Layer 11 of a small transformer language model trained on English Wikipedia (16 layers, counted from 0, width 96).
Take only the direct path to the model's output, skipping the later layers: a vector added to the residual stream pushes a token's score in proportion to its dot product with that token's output vector.

Output vectors of the tokens that the questions are about. A number n stands for (n - 500) times 0.0021.
"om": 527,551,540,741,394,455,386,569,738,385,572,712,278,525,647,350,504,496,313,362,322,403,650,358,535,430,254,493,529,426,281,690,570,584,642,598,366,230,453,428,568,544,374,561,714,351,460,500,563,533,761,264,575,610,772,385,528,280,621,679,484,644,585,479,492,606,375,414,472,341,362,692,602,545,640,696,563,709,412,839,609,546,717,309,287,529,380,351,386,512,317,599,233,504,491,685
"ag": 406,462,675,323,554,471,607,583,434,385,731,736,482,520,529,354,467,273,212,447,504,203,492,500,799,376,533,599,797,550,476,549,440,578,704,211,397,690,607,484,513,634,397,559,478,611,375,522,386,495,615,615,355,563,576,329,642,637,354,331,555,418,537,287,858,383,563,579,332,776,457,597,573,604,436,536,439,411,329,243,693,818,641,707,483,544,524,528,441,281,436,621,532,500,491,684
"ed": 392,458,574,519,463,553,694,695,677,450,540,539,463,476,540,675,430,256,294,606,538,351,479,459,456,440,548,573,505,658,729,689,400,549,516,375,460,686,324,850,430,673,189,581,589,492,183,467,267,449,312,577,155,714,821,584,370,573,768,429,373,391,666,570,642,486,208,456,569,363,512,553,386,580,594,411,426,378,204,460,409,435,426,527,512,500,431,577,518,280,363,559,459,651,386,558
"ad ": 535,707,414,371,458,637,554,660,755,429,490,456,500,697,574,414,633,600,357,760,538,500,408,635,604,515,687,434,248,436,278,512,468,504,619,582,464,443,435,537,571,492,467,355,825,500,304,610,477,57,600,376,212,480,915,592,429,612,365,211,412,469,275,455,545,401,347,564,423,392,456,549,511,504,788,696,258,440,620,464,313,512,622,513,450,343,605,391,422,698,572,660,541,512,573,728
"all ": 415,579,496,449,856,505,629,620,615,517,594,373,346,720,607,492,719,787,549,959,518,292,535,326,633,379,470,459,461,420,613,474,521,385,422,563,486,403,568,333,441,580,500,730,512,484,285,540,429,457,648,571,444,558,516,604,484,473,247,300,294,459,547,585,663,285,696,302,464,201,401,428,695,437,574,462,532,585,442,566,299,680,280,546,379,749,307,471,404,300,303,827,555,344,576,620
"are ": 556,505,485,411,467,589,505,651,553,717,830,345,403,553,221,324,825,621,360,915,555,479,484,297,506,228,331,396,799,506,310,408,789,597,665,500,553,336,580,451,494,45,574,597,622,74,413,550,570,281,671,561,200,547,560,788,319,45,154,333,375,705,391,683,431,278,759,313,269,274,350,543,553,505,253,213,592,344,478,365,420,511,351,656,571,762,373,452,456,444,440,726,233,484,793,480
"ut": 486,676,569,306,444,520,509,666,361,413,611,491,235,496,400,538,543,349,263,425,695,270,758,355,418,405,465,479,485,566,492,586,622,397,525,464,589,759,122,289,385,326,663,442,582,520,582,465,544,242,403,607,332,313,826,835,372,626,562,421,404,246,665,478,790,534,703,408,516,413,483,547,554,538,298,615,569,527,401,546,436,669,451,546,426,458,623,133,523,423,424,623,351,600,930,653
"\n": 362,643,638,618,456,448,318,236,453,385,635,632,348,535,642,591,398,346,615,382,360,652,661,496,374,399,351,500,620,355,362,355,659,201,276,574,524,222,430,474,651,616,621,373,313,365,395,641,795,505,145,683,557,394,637,376,403,647,226,737,479,521,460,619,580,646,211,619,434,342,619,217,622,311,472,483,331,277,385,308,447,387,399,367,625,667,569,301,623,454,622,603,369,585,485,381
"N": 544,484,516,340,469,422,385,192,469,639,615,352,536,462,447,599,692,507,547,605,781,500,686,424,454,726,439,394,414,580,544,365,574,656,384,347,708,524,516,639,574,493,603,497,403,439,569,417,574,571,630,439,422,520,392,429,497,323,496,540,637,688,420,500,468,508,629,654,788,485,607,616,708,507,615,558,470,525,720,537,397,688,470,440,503,405,187,568,484,467,577,458,503,376,342,529
"pl": 310,170,570,663,639,546,383,759,434,365,489,652,539,822,601,530,635,673,421,404,416,521,741,345,350,595,440,208,446,795,517,530,428,595,413,231,500,585,565,535,444,646,79,293,547,444,360,581,448,211,480,437,546,554,403,529,367,523,244,535,404,356,644,335,673,371,481,337,331,644,642,479,221,411,345,573,435,539,626,274,580,321,397,719,566,315,389,619,527,776,480,381,560,433,586,646
"u": 428,432,531,463,383,328,442,405,357,547,487,601,233,378,347,647,423,352,307,377,343,386,401,468,353,384,530,552,426,612,468,366,758,373,751,569,520,643,348,315,531,268,625,379,467,517,517,369,483,381,418,455,509,521,721,712,364,530,337,396,567,341,551,449,619,541,540,363,520,611,392,629,653,716,510,568,589,628,402,563,396,550,427,461,306,659,839,354,363,520,513,533,432,584,641,453
"ti": 570,344,731,519,508,406,268,707,636,568,521,549,418,400,568,417,386,304,512,358,310,544,445,558,550,388,495,203,586,694,475,748,578,404,367,416,326,661,331,727,496,555,317,167,641,477,672,590,457,286,756,452,326,703,291,643,569,723,307,669,427,636,665,744,561,649,555,431,402,651,192,375,308,541,566,604,469,602,614,541,481,479,584,500,598,566,393,463,666,528,325,341,812,476,467,492
"as": 612,706,632,408,701,445,468,438,631,410,640,394,430,493,439,225,489,531,373,463,416,255,504,415,739,425,571,632,569,473,549,635,403,578,688,582,477,504,547,536,550,426,410,378,494,646,273,471,457,359,333,651,403,555,584,566,301,507,438,426,603,656,568,329,506,647,422,269,470,665,524,630,513,706,507,401,435,584,474,355,431,717,398,692,450,597,451,343,398,453,398,347,708,569,571,700
"he ": 484,370,608,543,291,469,406,495,727,552,633,323,391,593,616,459,443,964,510,887,436,386,847,521,345,581,223,242,342,415,378,728,768,464,465,151,455,592,587,458,384,369,263,430,786,495,539,576,389,125,854,393,439,365,616,424,495,511,590,488,435,318,202,915,764,512,948,270,360,523,365,654,421,490,176,464,185,505,397,315,433,622,772,572,835,399,561,414,291,334,634,532,459,420,586,452
"an": 371,604,460,264,451,392,415,398,538,504,521,661,353,483,657,600,493,548,432,439,392,691,489,378,378,455,520,641,532,380,497,745,456,626,591,448,519,486,493,792,571,286,440,465,443,591,513,383,507,520,549,660,334,520,570,367,433,537,353,154,442,517,592,405,679,809,558,388,457,402,321,580,610,658,552,503,444,623,365,473,568,783,500,734,365,589,469,586,547,454,312,590,573,662,333,631
"le": 279,419,410,603,413,627,483,464,478,384,272,399,351,603,496,484,608,605,560,476,521,314,592,373,564,527,399,566,364,768,751,525,645,430,385,609,468,590,473,500,544,550,372,288,493,311,429,467,362,252,244,560,382,576,408,734,456,573,441,334,612,622,629,566,643,647,772,236,504,377,564,520,570,811,538,549,376,522,379,468,653,691,437,531,508,206,281,654,463,104,366,339,471,257,716,342
"en ": 386,766,431,429,377,720,495,452,350,518,733,674,344,635,391,643,477,800,496,653,477,535,560,491,543,450,600,464,505,844,700,477,385,631,604,638,441,821,716,695,631,500,723,365,783,618,504,555,302,234,347,420,473,343,691,438,517,439,408,355,334,401,290,849,764,552,242,338,766,468,565,513,468,522,383,330,471,353,566,487,437,629,703,432,665,429,607,398,679,768,165,523,401,719,631,580
"ia ": 486,389,513,313,718,652,469,517,250,469,538,259,101,460,500,417,545,672,445,469,395,707,460,768,563,492,552,464,525,680,370,509,336,99,398,439,500,439,649,872,528,251,388,452,512,360,369,607,496,610,732,353,421,274,577,659,657,380,622,536,675,673,464,318,718,449,636,436,545,632,402,583,710,119,573,487,623,420,638,376,336,491,314,452,491,603,496,166,432,375,385,437,233,457,637,616
"k": 457,465,363,366,672,623,522,647,573,646,491,460,332,286,640,342,530,442,583,478,343,514,428,474,362,391,509,464,382,467,256,559,623,541,711,332,537,390,462,601,424,643,534,420,429,455,620,440,542,294,625,542,557,536,320,540,271,457,405,700,601,189,568,664,602,696,362,381,507,581,496,309,127,504,630,478,524,651,574,601,617,606,486,628,639,366,405,536,630,227,479,401,412,572,417,462
"ve ": 629,450,537,364,411,744,480,733,526,460,380,694,257,719,786,243,698,548,552,523,419,641,311,285,711,748,477,42,489,446,750,421,481,216,410,376,639,539,422,407,584,740,596,619,700,454,706,559,459,261,399,342,314,462,744,423,524,362,510,584,396,584,247,662,795,365,758,386,505,109,552,126,680,519,464,772,547,535,792,714,305,693,359,563,475,400,592,298,310,339,500,550,408,533,849,326
"ber ": 256,602,716,452,347,747,715,762,504,667,320,383,308,622,729,340,667,491,381,350,593,514,649,538,704,313,588,27,328,437,835,657,542,491,509,465,624,196,553,671,673,518,282,393,466,752,676,678,416,280,322,185,691,399,724,708,646,619,621,320,500,532,567,324,716,440,749,569,504,421,573,101,372,333,430,373,323,346,599,569,228,346,455,720,692,500,449,621,487,527,373,544,500,610,837,411
"cl": 778,217,606,642,711,520,547,612,247,569,358,491,461,649,676,441,616,458,744,515,496,512,678,428,392,512,261,355,684,627,542,731,655,308,479,144,481,487,424,406,669,392,338,589,423,424,459,557,536,263,392,251,267,669,468,412,595,487,474,549,574,406,617,633,820,544,669,301,412,380,550,580,232,676,480,775,276,353,656,359,583,555,406,546,548,621,315,760,362,460,464,242,466,339,533,616

Each question shows what one neuron of this layer's MLP adds at an activation of 1. A number n stands for (n - 500) times 0.0017.

n278: 563,432,517,422,625,494,542,442,359,475,603,653,506,492,558,438,479,607,605,506,681,589,532,599,515,556,489,586,400,520,432,365,279,483,407,445,453,549,610,524,616,412,566,419,438,308,583,762,456,351,479,517,567,624,522,471,520,584,545,563,629,492,404,545,412,494,257,546,394,401,522,599,460,617,548,531,639,637,546,581,379,614,433,365,448,342,565,342,403,279,491,404,321,354,529,453
Which of these tokens does it push up most? "ia "

n8: 428,634,366,547,400,400,567,718,681,439,417,503,668,512,566,420,428,755,474,457,421,562,478,638,605,577,525,472,235,302,588,460,607,650,668,382,539,531,311,457,693,602,591,510,587,542,236,532,590,469,596,324,369,597,376,534,584,437,580,523,603,608,503,539,459,593,387,418,506,462,548,422,562,265,346,584,544,471,601,595,442,507,364,461,450,487,506,548,463,371,367,398,605,586,459,353
Which of these tokens does it push up most? "ve "

n371: 382,475,422,514,426,335,525,408,431,546,526,507,723,426,641,315,301,387,382,600,379,448,655,321,338,680,389,629,557,469,675,487,558,692,484,510,533,431,744,424,530,628,539,415,474,680,476,292,241,400,553,462,515,545,268,481,508,478,549,425,661,441,543,539,503,698,371,406,711,376,578,432,564,534,451,565,340,548,434,428,423,545,503,554,475,641,519,538,583,392,463,565,523,595,513,573
Which of these tokens does it push up most? "an"

n319: 468,554,589,635,635,582,375,606,757,319,487,553,362,578,479,565,390,588,420,314,491,539,413,485,521,539,699,337,581,551,389,643,615,393,326,647,403,510,275,459,595,430,432,497,402,549,507,579,367,549,638,471,652,575,432,608,483,500,541,570,246,457,600,378,542,272,526,481,392,649,601,655,452,700,334,604,641,322,352,529,625,482,400,482,481,533,578,523,509,534,441,387,530,621,360,685
Which of these tokens does it push down most? "N"

n356: 398,703,590,735,760,622,304,572,392,371,625,647,310,503,346,586,477,560,432,538,463,425,474,525,424,599,589,640,646,655,489,538,299,519,578,351,463,674,540,667,366,324,444,487,599,590,575,416,582,486,520,506,481,473,531,465,362,327,572,382,489,383,642,594,458,592,617,497,401,601,503,486,612,614,586,311,468,438,559,367,487,539,718,537,587,661,358,457,589,479,308,468,407,406,390,441
Which of these tokens does it push down most? "ve "

n116: 325,556,338,544,438,328,655,411,322,562,558,458,371,509,431,333,412,531,629,450,521,340,640,464,405,513,329,521,530,456,458,577,528,566,302,466,683,402,529,627,293,559,585,565,416,451,420,642,349,517,344,541,537,432,436,619,539,510,654,398,497,565,661,536,435,474,490,368,456,548,596,490,479,701,695,456,579,634,725,677,536,600,560,600,226,452,548,612,503,456,272,503,450,580,626,426
Which of these tokens does it push up most? "le"

n125: 540,497,543,435,701,377,601,434,280,636,604,599,548,430,515,601,625,636,468,523,524,486,681,485,627,576,442,469,500,435,348,513,422,343,558,530,429,546,500,585,365,597,360,535,769,405,531,563,399,640,311,677,518,360,573,451,577,447,669,581,568,360,183,497,206,415,596,556,546,459,414,507,512,435,637,509,553,462,553,606,513,425,615,610,618,595,452,494,452,574,490,318,440,382,503,380
Which three tokens does it push up most, strongest first? "ia ", "he ", "N"

n338: 442,368,414,350,484,525,538,575,351,439,671,455,338,442,553,393,526,500,581,500,386,340,541,521,540,506,451,596,586,451,462,345,482,378,435,540,538,447,635,608,280,461,565,384,408,430,421,643,270,592,467,376,383,455,599,401,440,547,533,693,777,444,626,548,672,607,391,299,607,397,592,530,306,429,433,454,528,293,575,450,605,595,534,568,370,399,354,541,424,670,430,461,440,301,414,412
Which two tokens does it push up most, strongest first? "ia ", "cl"

n84: 306,443,461,561,702,485,426,421,531,450,617,370,597,611,581,810,491,540,453,513,427,563,354,440,393,543,601,697,463,497,369,446,491,370,484,497,408,545,438,481,583,532,509,672,589,494,423,324,341,301,503,476,699,522,452,530,463,658,447,409,441,359,402,425,549,359,481,376,434,564,627,539,613,526,482,583,470,411,424,358,593,371,458,607,371,405,358,515,459,211,477,692,466,506,491,561
Which of these tokens does it push up most? "all "

n314: 531,458,396,193,510,592,365,484,367,557,358,548,490,506,633,390,378,619,497,401,578,596,584,479,397,373,515,521,551,509,424,421,494,438,675,613,441,426,661,461,477,273,435,671,402,599,435,333,475,411,471,680,452,366,527,376,269,497,575,423,338,548,523,522,426,348,385,494,571,487,473,460,442,565,527,469,488,440,484,478,500,636,615,253,556,677,563,607,545,610,520,649,738,422,488,393
Which of these tokens does it push up most? "an"

n178: 532,540,619,295,456,468,436,475,770,701,319,355,618,390,497,460,500,709,222,568,404,555,514,217,424,619,343,268,411,323,587,353,500,368,556,341,345,518,305,350,492,489,684,511,536,769,473,512,468,609,623,564,479,336,614,447,513,293,400,459,639,529,578,690,519,507,471,426,458,446,429,355,477,488,441,595,539,493,529,514,300,446,329,384,450,597,500,792,342,538,600,483,470,483,684,457
Which of these tokens does it push down most? "ag"

n145: 561,412,506,515,546,453,437,492,553,601,572,528,675,450,551,569,491,574,623,652,608,491,494,564,382,632,223,304,368,581,425,461,424,374,406,497,401,508,349,494,351,373,473,503,549,607,447,333,540,688,347,357,538,474,533,299,445,494,456,421,625,490,632,604,466,474,373,545,400,670,530,603,568,583,478,550,424,372,511,615,463,429,410,328,508,374,391,540,508,349,555,593,469,546,466,534
Which of these tokens does it push up most? "N"

n253: 439,478,456,524,470,561,511,495,592,438,485,427,348,627,453,510,482,342,544,539,396,500,485,474,468,470,469,432,555,324,590,440,452,601,474,673,537,637,518,585,542,456,575,612,478,357,657,695,610,530,739,547,495,505,503,422,513,604,548,485,543,566,592,548,417,488,591,402,415,379,444,526,543,495,327,556,593,535,431,522,558,532,468,676,615,490,543,385,542,542,484,363,543,562,659,512
Which of these tokens does it push up most? "are "

n154: 434,615,610,385,431,445,294,419,549,522,540,420,472,392,622,494,540,552,535,435,664,598,489,503,332,605,522,432,517,422,478,432,432,559,418,595,707,461,679,462,518,523,516,520,415,494,666,459,506,821,573,583,540,569,440,408,414,472,617,630,439,515,654,586,333,511,672,386,552,390,604,398,661,396,593,423,598,587,436,344,574,497,489,535,603,466,369,534,546,512,542,631,497,535,400,429
Which three tokens does it push up most, strongest first? "N", "\n", "an"

n348: 402,630,483,524,598,497,416,490,557,719,573,93,474,600,419,510,595,686,642,576,592,432,294,539,456,531,487,421,358,497,333,627,543,471,368,515,445,582,369,705,460,654,422,549,587,343,590,374,642,530,604,503,563,402,562,656,298,789,351,496,574,460,507,299,463,399,461,408,439,752,419,570,459,549,360,591,585,369,411,353,448,481,411,562,429,427,542,382,640,419,426,303,393,619,670,514
Which of these tokens does it push up most? "ia "

n364: 587,571,391,417,558,691,511,583,414,583,667,664,497,444,479,445,673,424,612,577,622,351,481,608,405,542,537,514,569,506,528,641,402,575,586,460,446,538,572,560,717,533,642,565,516,309,587,610,625,431,401,617,674,351,520,516,506,433,503,543,438,602,490,432,500,346,614,525,656,449,630,405,356,552,584,353,380,449,452,323,700,431,402,482,415,612,506,641,638,503,357,534,173,307,544,609
Which three tokens does it push up most, strongest first? "are ", "en ", "cl"

n300: 459,434,387,433,410,430,418,465,521,754,428,555,367,630,458,497,612,295,476,540,652,445,559,361,431,572,468,601,500,620,598,307,301,520,423,522,350,500,300,382,528,301,472,673,518,353,409,546,476,558,466,652,429,572,397,620,446,603,577,506,420,431,396,548,494,616,633,433,610,482,598,456,352,394,580,439,412,364,577,603,575,423,509,469,447,604,449,396,529,342,478,626,505,608,660,452
Which of these tokens does it push up most? "ut"

n354: 626,537,545,655,665,458,496,444,500,439,557,591,500,469,437,543,425,382,661,576,551,634,450,347,320,567,629,282,363,451,441,636,379,381,603,370,500,677,582,497,698,534,557,694,627,325,359,415,597,486,631,313,525,446,563,379,471,427,420,541,614,414,524,744,464,490,463,651,497,536,453,571,411,522,703,519,625,301,394,510,366,464,441,509,582,517,403,490,796,659,390,462,445,373,562,767
Which of these tokens does it push down most? "le"

n22: 383,670,447,476,455,614,451,578,750,648,603,645,369,618,548,503,479,530,652,418,584,433,616,545,388,641,566,579,608,577,413,425,484,487,599,89,574,500,531,447,382,564,629,685,631,503,481,527,349,585,733,463,490,272,352,456,608,490,516,570,650,482,409,538,617,558,476,574,433,486,574,322,380,603,725,533,541,561,452,514,579,692,527,678,524,699,641,726,445,376,678,414,381,497,711,411
Which of these tokens does it push down most? "as"

n140: 608,722,536,433,651,473,633,399,551,583,593,564,446,466,657,531,380,560,430,678,691,420,478,494,425,413,566,490,632,506,588,600,370,439,497,243,332,536,513,391,474,497,409,560,621,622,631,575,550,406,602,689,603,562,510,442,319,469,684,462,231,536,500,557,639,398,453,543,569,577,497,713,577,403,536,575,506,546,598,482,659,540,635,535,500,633,612,556,428,267,668,557,551,497,536,426
Which of these tokens does it push down most? "le"

n120: 472,318,357,491,475,514,282,774,552,593,460,480,582,487,399,554,694,407,559,332,704,379,550,429,303,850,563,563,307,514,240,417,452,767,511,451,782,422,489,541,646,422,442,628,374,496,410,718,514,488,567,539,452,435,568,539,588,407,466,471,608,522,518,412,438,522,576,609,773,668,615,527,460,384,725,587,620,393,550,479,475,477,468,459,426,439,356,363,503,557,756,459,464,363,405,547
Which of these tokens does it push down most? "en "

n205: 517,417,547,604,410,446,655,609,507,441,362,687,500,452,390,517,353,559,398,457,256,359,329,526,387,462,600,650,347,507,591,572,461,422,482,406,558,470,560,539,518,628,419,616,448,583,455,378,411,786,418,632,402,583,543,547,404,125,414,430,577,491,599,556,529,645,465,443,714,206,649,555,538,389,354,644,473,544,537,473,639,567,259,500,446,249,538,613,660,613,474,381,484,418,611,558
Which of these tokens does it push up most? "ed"

n186: 582,645,485,484,521,626,513,307,595,408,398,780,408,544,598,629,451,565,512,594,432,500,372,545,389,464,564,484,395,462,421,622,649,398,500,506,455,476,427,226,722,485,574,261,446,485,594,606,494,555,599,459,494,630,418,400,539,518,420,598,526,340,448,506,673,248,363,580,313,458,559,634,409,552,491,366,444,476,414,550,570,468,488,344,338,530,485,491,433,513,567,488,579,572,403,569
Which of these tokens does it push up most? "\n"

n308: 348,448,414,630,461,431,490,529,345,611,506,622,455,505,356,633,473,519,351,623,508,657,500,572,531,405,603,458,528,399,351,324,443,636,676,516,459,506,542,558,657,445,469,388,355,473,574,657,470,545,445,454,677,586,429,457,696,532,545,542,611,411,570,455,557,642,539,477,399,482,608,516,584,643,534,451,611,641,626,584,440,449,731,447,381,494,292,595,638,644,641,554,557,511,601,438
Which of these tokens does it push up most? "u"

n321: 298,662,524,244,533,654,330,635,463,689,658,379,348,593,577,629,474,411,526,299,602,407,404,537,326,644,604,586,316,630,500,608,497,443,485,455,647,609,449,522,489,762,497,566,640,334,531,579,554,426,552,310,445,323,492,546,478,315,582,456,496,560,743,631,596,482,471,299,336,432,278,443,480,373,313,528,338,300,457,542,579,573,419,486,616,371,457,439,400,530,435,369,520,476,444,776
Which of these tokens does it push up most? "ut"

n198: 600,463,561,640,490,698,555,454,425,628,637,673,569,334,519,643,625,429,548,452,500,536,408,646,451,260,449,652,739,578,427,521,554,553,572,350,472,415,419,583,441,517,525,629,500,493,561,584,513,364,668,324,560,420,427,588,517,516,643,439,376,503,609,638,585,460,527,752,545,437,850,560,439,475,538,348,268,467,546,529,624,314,378,572,656,613,493,553,694,525,387,538,558,487,441,586
Which of these tokens does it push up most? "cl"

n16: 637,405,606,497,617,541,652,646,619,518,465,507,671,381,461,619,389,348,586,517,570,483,595,398,527,391,503,325,418,440,549,473,571,409,490,524,626,469,559,500,520,602,545,484,516,306,364,691,510,611,613,699,485,484,470,566,522,567,684,366,414,403,381,640,593,506,451,443,640,624,346,595,447,628,562,584,377,462,783,525,652,614,294,679,550,580,448,583,296,344,677,386,550,402,362,551
Which of these tokens does it push down most? "en "

n158: 585,387,415,503,515,361,278,446,646,384,368,683,484,469,466,386,575,496,594,519,580,710,384,514,268,658,674,316,509,493,600,443,500,558,541,500,305,496,325,587,306,345,510,377,507,574,770,597,163,421,519,522,612,470,419,507,592,329,609,646,496,396,673,411,664,720,644,496,500,362,524,263,473,618,493,610,536,493,489,673,471,642,666,403,392,537,364,463,730,508,345,613,733,685,486,398
Which of these tokens does it push up most? "ti"

n196: 206,358,326,500,436,426,493,503,633,564,427,464,507,389,509,606,534,507,486,286,421,457,556,543,546,530,394,623,389,425,453,455,725,681,377,441,441,581,544,593,531,514,710,439,520,443,572,562,493,471,545,471,456,590,552,380,422,523,414,717,816,577,428,446,401,301,379,569,536,536,550,359,393,275,586,555,261,675,608,533,443,486,296,491,552,417,583,566,607,289,377,296,576,380,532,546
Which of these tokens does it push up most? "k"

n254: 487,607,556,616,456,422,618,533,469,645,537,398,624,506,387,547,538,590,476,500,513,377,557,503,528,372,425,474,434,533,596,521,747,569,638,426,591,378,729,462,524,469,554,531,439,564,329,511,503,366,739,556,762,439,207,566,544,417,603,380,324,497,304,762,572,557,435,563,490,547,535,507,300,308,367,523,447,620,603,464,483,384,546,500,355,614,672,570,581,436,493,216,586,670,677,420
Which of these tokens does it push up most? "he "

n123: 544,339,491,594,709,429,564,470,547,474,558,606,523,477,597,381,425,710,544,567,549,470,545,440,529,482,594,580,427,551,306,325,375,466,538,430,432,506,525,465,262,522,480,227,454,420,665,507,403,414,415,437,680,426,574,428,434,497,649,537,559,500,594,503,454,622,503,668,352,382,480,329,628,546,444,607,395,597,346,545,341,582,524,259,640,463,313,485,434,597,574,371,578,599,589,549
Which of these tokens does it push up most? "he "

n264: 367,673,467,488,452,529,636,525,486,583,450,646,475,542,446,564,549,382,549,403,530,535,595,451,481,461,538,505,420,498,565,457,504,534,552,531,594,536,577,557,581,427,517,493,376,521,584,475,507,564,493,462,537,477,541,482,564,403,533,446,493,567,423,359,371,479,664,520,436,518,654,382,443,618,471,547,594,564,565,487,652,544,529,556,522,484,362,311,547,679,357,500,515,629,482,543
Which of these tokens does it push down most? "he "

n340: 580,476,614,495,705,587,647,566,552,272,580,431,697,374,661,592,474,387,441,331,449,383,472,530,527,500,494,694,500,730,740,553,394,455,529,670,444,388,464,503,411,484,704,600,449,721,435,367,338,582,425,603,651,423,333,525,323,358,558,455,473,418,607,445,374,554,359,525,429,696,473,513,395,459,414,571,619,636,563,500,526,555,626,503,484,376,541,405,366,423,567,430,468,430,512,541
Which of these tokens does it push up most? "as"

n130: 282,209,656,564,554,477,467,543,527,596,450,609,438,370,330,487,480,626,528,559,300,493,364,368,659,547,510,314,403,736,309,507,577,535,383,496,628,602,469,465,420,359,566,233,611,382,518,526,369,565,510,441,363,541,496,690,471,556,545,428,443,726,565,541,482,638,476,533,370,530,462,500,506,724,329,471,434,463,384,658,439,594,232,547,530,406,399,574,671,575,383,439,531,417,533,641
Which two tokens does it push up most, strongest first? "ti", "le"

n23: 611,404,389,368,533,474,576,408,497,425,563,474,493,475,486,590,369,693,337,406,526,727,491,427,342,413,561,477,344,468,582,428,557,627,438,459,382,559,589,438,550,503,477,570,515,443,510,639,287,516,447,344,531,467,491,494,594,414,569,512,417,471,343,515,490,518,442,494,325,726,376,691,376,342,468,593,559,652,512,532,449,390,669,525,412,563,566,461,508,297,369,393,527,649,239,458
Which of these tokens does it push up most? "he "

n200: 570,428,591,487,453,692,610,416,519,590,425,541,401,622,409,572,468,497,516,712,574,483,469,450,523,660,597,654,631,528,411,621,757,462,465,296,459,564,443,617,510,313,544,490,635,320,279,379,416,392,548,623,348,421,553,561,492,410,503,506,420,469,532,329,293,679,430,500,485,447,385,374,506,638,569,649,531,238,593,392,601,554,522,506,558,509,582,681,576,318,523,503,437,536,488,666
Which of these tokens does it push up most? "are "

n331: 438,505,590,465,472,444,595,408,550,508,447,573,300,510,462,477,470,470,596,436,500,466,523,494,440,458,545,558,422,446,653,588,553,526,524,418,547,651,418,634,504,409,472,532,392,438,640,610,544,548,491,577,514,513,504,326,535,552,496,517,486,498,446,419,450,551,575,550,428,462,488,581,479,616,445,467,452,622,492,616,396,536,581,657,442,380,579,426,451,565,484,508,548,484,477,468
Which of these tokens does it push up most? "an"

n272: 468,406,541,402,691,576,576,554,551,482,377,536,417,577,447,472,283,454,495,475,381,428,570,471,515,491,660,541,514,426,622,446,394,484,485,547,398,597,599,574,441,551,449,423,460,273,556,529,569,469,520,458,459,526,657,414,434,519,568,440,629,548,607,500,429,509,579,374,440,512,531,467,463,605,438,420,458,479,577,405,502,681,549,569,532,488,507,441,407,600,603,491,431,500,486,592
Which of these tokens does it push up most? "as"

n306: 461,589,323,549,507,526,537,360,369,597,520,628,559,653,547,628,500,486,486,619,261,587,547,286,343,382,480,419,707,616,615,430,658,415,483,550,500,632,483,493,367,573,494,534,601,418,423,336,601,460,274,454,587,605,411,431,380,573,442,486,316,458,552,726,367,487,289,358,615,336,658,600,509,485,383,529,686,366,690,609,680,540,510,624,490,574,507,544,566,443,307,607,571,452,708,375
Which of these tokens does it push up most? "en "

n70: 489,432,183,612,288,419,528,543,455,354,409,492,445,554,361,504,264,527,519,387,541,300,539,256,450,529,388,508,386,308,500,462,555,588,742,489,551,376,445,320,346,444,674,607,642,442,484,548,435,500,638,635,507,536,576,589,320,522,368,448,732,603,600,496,581,656,581,564,475,622,534,558,556,640,510,479,543,478,496,504,343,484,561,138,546,616,504,185,575,370,400,316,698,407,372,493
Which of these tokens does it push up most? "u"